Layer 6 of a small transformer language model trained on English Wikipedia (11 layers, counted from 0, width 64). Numbers have three digits each and are written without spaces.
A neuron adds its activation times its output weights to the MLP's output. To switch it off is to set its activation to zero at one token and run the rest of the model.
A neuron's activation on a vector x is GELU(weights . x), where the dot is the dot product.

Input weights of the MLP neurons that the questions are about. A number n stands for (n - 500) times 0.0031.
n6: 365555596520647674284457788159667505349477533589517474353445333498577284235515653233452303447444519497569501761421588730561366597474523528644393581247018631554794509509512821495401401579562442
n15: 457532607544536605663480342453528456417460505535411519275479329667528488580370517591279525521542645594501410458546573699214686475323296537497440259494624706482568382458613557513540448614359653
n19: 623512301371561824711480293346512551482298869730412281803360533502597598574310498329530402681514291465251358637573428518502428825300281557641489552635455555390370512561260624633482314346565594
n32: 455686333464612439703478502610575302334218493733512418470671486395275392348506555788553483499453450761598564495499543240584456636538650537587342470361502365385519697306222738647640439463506531
n49: 329485444375603620350440536519503389651677696368404682477373343746701524594546585512408437566442520546342592433496426325404516646413491502724289363522378622466750486564530363559472526517332540
n61: 555468466602611481522585530581523475542447480634714291851738411545400445486558633383485436538334549623416456519290497501653370316482336355572382494385428472666430509685485515363620354427491500
n65: 635643572428388483693354498563648256599601557488643675445506469507405431590481403734409593584507565493484423569574524620324283367600347761448185504425470531561526726355585297299339432532574560
n73: 410473520559259383536488460699589450591282579484462557499684557530196517629486543416678396560600565402527659436501617444598645410291541395623579624392552344493416610491429340611503377328440537
n76: 583529457716689357378532522706497326585321609460549334572537453804340650376504523475373540544383724474454407339676437577659431486293525427328488434357366406446525545460453534633367619380519437
n82: 329613250415593466532379491637710424546421471411461550529652550485536510554604470412551626691517560238436372393639437432559296479481504412296775673467335582475584324466383612385406506266453608
n89: 489736473588604666261380574626568406340617357235383525513328616482603578538530360596669567412456686430536541269536453493587517492474404580368553392441514629354695501637587495392365550378612441
n93: 387360492543478657345435437636473593539538567571482481452309516481471455582434560610556480401730464447531372548501613472255545540602626538536468681480584255415470506359561509592478271278605547
n96: 476253452487476404473482368619391405612570427674474426394422419499559366700325535721568444466619342529454614604402686641475553338590562645481641583557747285515422555454487402529461384464533602
n112: 565586459600582197550703383250476463669685773754578443414452390490590261495548565497578459504410703448497479902415466271614520118440143732507388281394578476142768520418646676642400571253815767
n118: 667503385659449385431557516374185356629438396461628499552598791564516474793494165426710406295429668069552056814578567509567660655473629544488674610304376387769349598208416409577511548295229490
n124: 535465636423509771606580573477732349523329592636493126255490467457661334343548563593293398530429464755419490384482444705555769842502359263667630608409544255705313498485361379336512283492483652

Output weights of the MLP neurons that the questions are about. A number n stands for (n - 500) times 0.0017.
n6: 238467624640527530369578524648498407477530442356328456747588467409434649819220529387734521573451717345208549621233347434451614389615587492759759469623793611358332556603601337487467555312212329
n15: 663608424491537605379338665680317668627464628427582448527451410397424527590514529489483441381391653308455736485511231477625386601454672599480487504631459396458530520562540405652369489332527324
n19: 722441419330834355420692447457235476560540656484510445545234527610819605645506612471419483387463809312538303571662342395406582758380484689510523808393469686505386540491415341435415226387480387
n32: 683384585545596547400623626605397472378550581443531427325443535352129471441411528326370622553500411618469611531521559475549465442509435429584582534509565581574399379621689422475370433666525643
n49: 689420480541547476444719520535468506341368536394467498487455470313137450503484515496542494659516394474575504498451476397534596459634501388453619533646605506590312436551552497497543521536493700
n61: 431445433452483365491476617309712454449579544449517472481756439523563595557537520473661572538457724666386372355567682504773375449660199521564426308353531562625389415746494476188586475442310528
n65: 289533299235562549466461477400556591702460443648399201617451330553483553594599568390500433559451586779580566498488369613571274443232429543313671455773518516399513423583463542793549723416464543
n73: 749389536425425506358407442515528319630563533633464370479496698458502306459531505503611485549521624525573367461574768473539602446387422625507353477405480465506485412560375686524567341459518605
n76: 506507365533512526480288410425573379430601363644597445391643675497670471633605362432616506494481318535475503388306696490393392523613527446603477377560551385408534567572436518480700435665510571
n82: 531537596563243610359463606454521481574575423602623486560571417422710421423667437656614261394510457492614499637315375588425258342578480579522423398472589441658493645503378493880357565496494366
n89: 605350556440317514618692409352420389586408385647580517609669425467670503399540542604446347612507472639486323621408451394314496435507557498583347544488542444559491628482414404814476565429539441
n93: 483649521594602547481488479388574533604440458483416438636442457615673537434471479520475594480506568447463577630514516683591356584455379444363443521431461725398512340447553534482434474489355408
n96: 613513605517593601467504439480512492531544404528343482612413474630559478461400337536413621355493412352566545633595477553547511563325539420319506555471490538480628382390586519498594583382556484
n112: 636512415493556452523617698544480500523547504575693323370587539722584360458424831349603393502645272402721337402428494249526438272328350498631455495392540451603667541290291791325633663251702687
n118: 032250911307728610718260343441627233648397315393380270781786620334479718245546740549764493802185511537612620854435659483453761927176549231514647476439489394453543231362221663134517266864486714
n124: 526470472581618403501447613720432518484385489637486408470413498603495388618238648513689348447502509508599693268662140341600733829437712505451556571453471301375496499361409260313687550430554546

Each question names a token from some text and the token that comes next. It shows the vector x that enters the MLP there. A number n stands for (n - 500) times 0.0086.

Then comes g, the gradient of the next token's log-probability with respect to the MLP's output, scaled to length 1. A neuron's effect is roughly proportional to its activation times (output weights . g). A number n stands for (n - 500) times 0.001.

" ", then " |"
x: 747466481524694458370501634528421649393572549478414567463439488456154440374414540316396600594484419536493614616677427352602518524446580317596526629531549654426378375613581443212546427539552712
g: 415578601707249595473569381752542725407326208377405594728472461368464584463475530599674593608344510373411418570508451315346629435592374584731661407481532615306330503651573393618438568521529356
Which neuron, switched off, lowers the next token's probability most? n6

" owners", then ","
x: 544565460511771346421566481549419468455479545382356556312288529400185512571392537470462589445525426627521681587652491499514631506526599466570444623664587641335380362549747442283329505585559669
g: 578275388428486360415455366620552439572533597372680500511464535492608417524558624401529729276537445560422730402689405583893444710387749425454296503580419466499439353621327276531443682517539390
Which neuron, switched off, lowers the next token's probability most? n15

" |", then " Lisa"
x: 664573468658583501573552512494463578361478460357416562376347549514157505487387574395378621534482255522392658574724518331546625527386490408586489702581566608324471466572666521195452496595628610
g: 295369481439613661556250706308186591557517495631397560466320466280611674439433523338589588549400531777512707492429460477465662645527565424812672419570523508447337494642463508560406465381465372
Which neuron, switched off, lowers the next token's probability most? n15

" Jacob", then "i"
x: 468589471471667367522646575769344517368463592545569618482419480342222438586398432436514593498502426603453838591633408369433531540448697431514482640643391435335447494509666322298450424506623574
g: 535616480398562617495525612481418406386558369321580350519554450839480230481322311451728586709564349402492563514479603520444356456520580430603449518492420313746472545308757434369540776354630631
Which neuron, switched off, lowers the next token's probability most? n96

" ", then "2"
x: 560506517460806327478624510586442476518526538368520464458297608405264412591493474301462684548415477642370715658728494367536551542381610366617528548479438519456323420548611427251536351640594643
g: 659475238505472570596558295416566444676307527494417681561548620406598519390455442630509455275477546337452489493583663453402577581382566303701605768412278382704486541432329262508586578813434572
Which neuron, switched off, lowers the next token's probability most? n124

"\n", then "|"
x: 607559453530797360553619551517370560518444507400416510334346501477110484507450560369389596542421380529452685682653501323477671460510552430624550640592551578413343409529611526322497466459584679
g: 602421817498379581682600444523546580496534450584602397676423706396532329503264509377290431331468442614582549382513486593415628369610413584571730434324273521428613453668621728427465484153463494
Which two neurons, each switched off alone, lower its probability most, in order? n112, n73

" more", then " wealthy"
x: 683509509397802428382584578551367465424454527303444512374352603430170497574443557414463583593477399498515559615633506392546705521560597408582533680518589567488330380465663481206412477616469657
g: 582605456599696509579466554322472282642444609561361586683564394441495475555452334571563243455289631315436208735625417502397512731685454565491375703427552262586461732457419573601569529414441358
Which neuron, switched off, lowers the next token's probability most? n124

" fin", then "ancing"
x: 609399498491694405543639549546402483410430549445405488411377457488184489437403520443507684464577360583481793475609423403591667576554612429565531663612634578459379374532744411226277458521516601
g: 478259592463760490270502462330461476533285563439660424653565382759535578414595571526391405394573025423549454523428444716594554552356521608672456557512412493740417658399419472475584578616514493
Which neuron, switched off, lowers the next token's probability most? n96

"1", then "9"
x: 683529563434741398363486647503426509430547392384539506475370563483268481575555550337391555639343296599522735661635337377525582453475643367597576565437529680482468343577482479223472498645377655
g: 425419528553425268636576601284237465525608454614600423397506602490583442494671496346292293366340691330724531667604613608437342509456535478405569550430543635538329546423699706573488334357612776
Which neuron, switched off, raises the next token's probability most? n6

" |", then " "
x: 671545469595649488521499602626403608366484510429470598382302596460201483527353575402453600538474321548432704569674406246439538471404549384565557690587624568353433445569636525213448428566667599
g: 625442399456393336648486430617751430510265498652394598529598499391509682442227781516520629666426447596532781355587444457342626696517648322509490450382296339537281470537516451562542392413447687
Which neuron, switched off, raises the next token's probability most? n93

"oy", then "es"
x: 546650526450717368573527482499436472465578447407470562397413479479184525579371485457571634579380277605481908630614397449478546434555663464448558648520538592332445432527552309268441609515483579
g: 468662582669337401403578448529648559577638604556220474583359642435525304450393402398355553484574589639448543293579612526471543579461558582637801506520427367643637592502591278353272499329169642
Which neuron, switched off, raises the next token's probability most? n89

" Economic", then " Development"
x: 619591487595683392491699535627435520380546443345482604422399459497202442542429498413357623488542353677490626645661398370621609456415659414451495791557490595350360449415677296367388451591567601
g: 647552505498511690417554415311550474334527380375589644224628448613697418489476439276635356516671302396577397745329655528469498511299717714507391633583377437655532484369537391329603487685600403
Which neuron, switched off, raises the next token's probability most? n65

"|", then " Minister"
x: 632556535484734414588652562543436494484447384371406519398377507469124444567401492417321674593378359561476667677689469332436695488425506423610550688574413623432392394597634533358505460545513606
g: 538605266384383612423494458194471605530509356200584649640525590527522305689558231523695489338530588339560562543523389449486579412706331528480430712621583415626469479484608267454478538704703528
Which neuron, switched off, lowers the next token's probability most? n15

" the", then " Lim"
x: 686502531467746437563649583520367547380393516446555592489377619384110463517371557418403626620452358463545548594642433357475629532380645455534482711549604563434449416434625436201424504562545601
g: 388817562675464644545407607526436438574613383562385284862475171669340515539414381313479548436538289659530583755409480501488441364395488488522505443565550396526518653475609390661397547364634386
Which neuron, switched off, raises the next token's probability most? n73

"|", then " Port"
x: 652567527476775408617637555548427511507414392384429520403347510444099454556425479434349672582395371535436689664665471344447689539428539433609505662613404606415405401547652523394479470524514573
g: 418654531561603604334469301401634348320492578457560531697475327559382467604779608343431592348700452272459510661300519408479431492421501676497251543684587594719558439656644425376400504657492282
Which neuron, switched off, lowers the next token's probability most? n15

"ome", then " K"
x: 537586420414668410511657452730449453451534579311540619459402466453100564578440400432576633625506425691465746616612344397450488433430610363546619548610358607435416513588604304306461445545550559
g: 605469442465537616334483681464356745461228336395453511438717393395528544661573414593608539269285452429545536744382636536450393520304622485952517371533485465589511691447403590542467516432491422
Which neuron, switched off, raises the next token's probability most? n73

"3", then " |\n"
x: 542490417448757412494516521636352569458377565441608546428335654380150373634397546507391636617463425526532659526541541307555696534380636442452586585693589566386428328536696438322462423538544518
g: 589552280360640554431460615525447200744627643577455665525378726641517680354245424380421480533612570477514367442462537468717308448558479380510677412418701480534527640507517549409283483197533617
Which neuron, switched off, lowers the next token's probability most? n73

"ender", then " Equ"
x: 609607477404607393546561466610413488417601564443537608377426557422128532525553519418469684645432389558435752572625424370456570463511686459534591620436498593330459491538594205168401547520616544
g: 618459456677480527353650398506645765386332465358787566359608310453514376404659542493236500588658344377686553493406750507370491226387391677558465569345551416630496497465653649550462543513496355
Which two neurons, each switched off alone, lower its probability most, in order? n82, n89

" Ch", then "ate"
x: 731510561344696431492637508613423529472488490431535530499319491438126462542401508403481572535489343544520770643612399386515612508513672348570368595596526624434358508405703381255512554483465591
g: 326568589593502544433542332562335707450710530435483684379329350560486398624718434413462445445520751497393429599343579195581704603587458503237608335556582618411638463676501552343264667461446533
Which neuron, switched off, raises the next token's probability most? n73

" We", then "'ve"
x: 617525588476669408489598598669322480437491421449495529429292471463113482521523390361564573544397333635632690647646412430464584489462694393464417769553542590419486444443587377303472584519551626
g: 452415595695481507631384508479230607467622660556472385451342546473539671457557351499374344363292804754822402404632595554570581491579329529457589438424480484414599504303354546671438357699336457
Which neuron, switched off, lowers the next token's probability most? n73

"ée", then " C"
x: 532597419432739369569720546604366442450540474333423566432420438477126529540460474441567728471474338595417753561688423345503562442443587512565528617658507565464436455626618368342291501608488569
g: 677665497695585625305722262468501596555572472669401216565470484349588630373391502359510545396571233386625651611461410391419533544427577547624267384575475268770470577603531538673511509430412353
Which neuron, switched off, lowers the next token's probability most? n89

"0", then "0"
x: 619542391377782387384499576615373522413398551406457556384332652449155451675458653425458528581448394607527716559558493367459651489470605369550576650573550611390402347517653508294501473568507582
g: 758462247561483449596371560436398573506346442648591510340454448517475403461661416638494437264332294622695512713453614552477364495573523624438399537337567281660419504359370661845654401650545583
Which neuron, switched off, lowers the next token's probability most? n73

" |", then " London"
x: 753584518437692417418563615608425608529414427429579531500393528386162527475460477346510651636325448512434702582560439242500564496478534335632613545450480677451383359684579489290490420565538602
g: 716522564532701754563424409444521232297521602568408581673423453471413581591760529339147400273522570608514489721420360535538535421491347725374398451686475349534496515507627518550524486592400316
Which neuron, switched off, lowers the next token's probability most? n82

" Private", then " Finance"
x: 471657462534691429511664514598400525427482533381476620381342499450152487640391578507420570561426267583458669554702450467602566475405582480507471748646562443308441420583625362222376585566563592
g: 843804496723400465523602500383592481571499383275595412507662357729427193603549537547506390429588389469666237603527571412381460544441483608323577647330443397569490541416615458527473284452636459
Which neuron, switched off, raises the next token's probability most? n65

" |\n", then "M"
x: 596523471563827406522557578513353566524380519454479532394325612388124385518373555428388626594489398501497650618628525329513675514449568441565585626600555546391394362523675486302472446420603624
g: 429526466665761419427616387505384412545611720655547352139656246381490514387688538513465460577539427481601442559460667445623409597212404437335308586451443573564630612247437553593709559575520521
Which neuron, switched off, lowers the next token's probability most? n112

"ather", then " Stefan"
x: 539676564454623449525630585634406535414520502474483636378408477477062448531432514415504655633421314534490717624636365455533533510551600465501536629637474547331422427534537296176427586606485569
g: 498600436562408363393442538604367844490496418585534575436540209301497481551521456566452569282460499512374485607401440487555506474253297750783705399548641467629627570574353777565490481269573436
Which neuron, switched off, lowers the next token's probability most? n65

" Har", then "lem"
x: 615452537407769435590680498566479518452474481475531459478333467412179455558509453394560612464451338630460707702686428365481588468474754395551379673512472570337482503446691222340474531549504551
g: 670401344601606432477428621418546298405514642477637587374542597638539702422699362444300392365460457613680451643587651526526481649583662490350316508658553294645375355497362260536511510716390220
Which neuron, switched off, raises the next token's probability most? n65

" |", then " Johnny"
x: 578583470530697467594640603581468566393512485396450523403331473438207561590403539329541608492373335622345682553749507303530489486413499444558544713561575463341374431664646529223420406572655602
g: 508490563461624496415514588393201791560797473541532427331311459514647396541449307596563499331480693571333366321347338559653485459390372679761550466429525580517722539527373522511513730528515327
Which neuron, switched off, lowers the next token's probability most? n19

".", then " At"
x: 510677446552709435452561615624458490323641496472451623391434503475179638577415546409470538518340306559414856613693358387486530462426635413534541604516527474364417457530490425226527519578576617
g: 403520371562588706563401717507469493396441570586310399360474480483238408511478291515449669474500504740418360554276625747399514367720658697494567461348444522527890512457493535567593429546310394
Which neuron, switched off, lowers the next token's probability most? n32

"ro", then " Private"
x: 435593434481692465519564488622461428431497486460509564346368523415126491602428521581587563573425335661508886604686360411463540460452661465477526629632522502469456492440508414193391541548630514
g: 639595280568502594414577255601576518408413533333683649325277549452511473373582608630089500628495553456506436372597561509499466360545521562294552663606504542375465586898492504478378507641353585
Which neuron, switched off, lowers the next token's probability most? n32

" ", then "1"
x: 764446503406743401390550604586403580493501516470464521443350480418150405464497499350476632641387439525514704605659427267521556493477641398597568613518499657485389373622569441287523390519548633
g: 637502443278500421548470609455564439614606678704703405282496339562477475590648515540234282415529448630322655619410513479563401517413432526386323529434460361719474407323353676713547421679499800
Which neuron, switched off, lowers the next token's probability most? n73

".", then " Inter"
x: 633519447528804409527585573530420526448475484410408537331385488450025573499414515410414573567457384524465725636632474379439645515495573438583604563624522546364357422534576552341524484547548661
g: 571481322627651583460698370416720605583585680526561587397628542624475247607640465423412639630589226381333357570216573527479360396345411572276427658305515536694573355361611550436479503619539476
Which neuron, switched off, lowers the next token's probability most? n32

" of", then " the"
x: 655616454664715425566763477563402469391529527313455522438425565438220492510441474382401592440395373517419703580642491427523628507357617366538509615598406504333427430597719333297527413614724587
g: 696553701594507518344502535383500371436478516270441607437445621623635535475277380455720486685341445636764635404508425502308681644550511507662519313484479249354643425687594233323412500468500567
Which neuron, switched off, lowers the next token's probability most? n76

"ie", then " Hen"
x: 521632479478734312567596597624395512393522506389479631434349472389091548491437394458521741559528377504456805575560371437482505536495669426494497615690453501352428516499584412375439456598623549
g: 537554630560626559325523635220473598424346353405614506574532373540570377483549520621532470212472465348394507595418492503573589324304376576941522545539533343575486547575375464796655490334696410
Which neuron, switched off, lowers the next token's probability most? n89

",", then " and"
x: 740569371582688392501555466523419460438430521377542555345331519486122557512530496337490568507403331570421683559684514337593642510395577347577551590592504632362411482605640440280507508553689606
g: 400673353541562368339197556565615408621547487350491550266511491573534704611482624473713584415578589451594538263634532344662637711577609460306524426533321708314603527461465458315260406400586603
Which neuron, switched off, raises the next token's probability most? n89

" range", then " of"
x: 643550431464652466421545536621378509448410487364379571389282545469128518456431630493403655542540417563438589586635530393553662491473641402585500659623562667419492380432742400233361524570496694
g: 557512433579392534409718408353409566713684511407500583559322165450507250524506707531584565496521644288482441773252439624325494589523382596389488532430560644650712323448617343507621360472518579
Which neuron, switched off, lowers the next token's probability most? n93

" |", then " Fred"
x: 622620456570684468624592584551440596452437488442487545410306487419171538558414484406472589540417333546384723540701464307524530548375574424583534656640514498296427422601658505189436408571705571
g: 413572483607585699290559587326231407457456549660547641368487309432494537481623392522432696330631545588385620641218427611547502471441365715757312470593650474572634583616368513551451590299278413
Which neuron, switched off, raises the next token's probability most? n73

" Capital", then ".\n\n"
x: 547493447519623477567541501589393555459495611373516547403491500394070537516450502320466648558589449549485630512647467389569561502341626451417547672571574583352422472616678250225352482635635691
g: 424481374211834690330344668498427306689682656556432479595521698573562559623473430351418461430631708613380615451500493453529451405556494403348350311463598608409557450390599619297355534613373667
Which neuron, switched off, raises the next token's probability most? n82

" loan", then "\"."
x: 555536502476696383523592528480430521474453465422406560379379439538110427595288581528412643509594439605516645573639471427554644548481638425649521642649502617279414337543692430255368478523507660
g: 404408385557687507460755622367388560393492538574472349639277670509420445483737497434439401747717576641565549389457434738195492350441547598259469548289605443301633516396499584577510513471397679
Which neuron, switched off, raises the next token's probability most? n15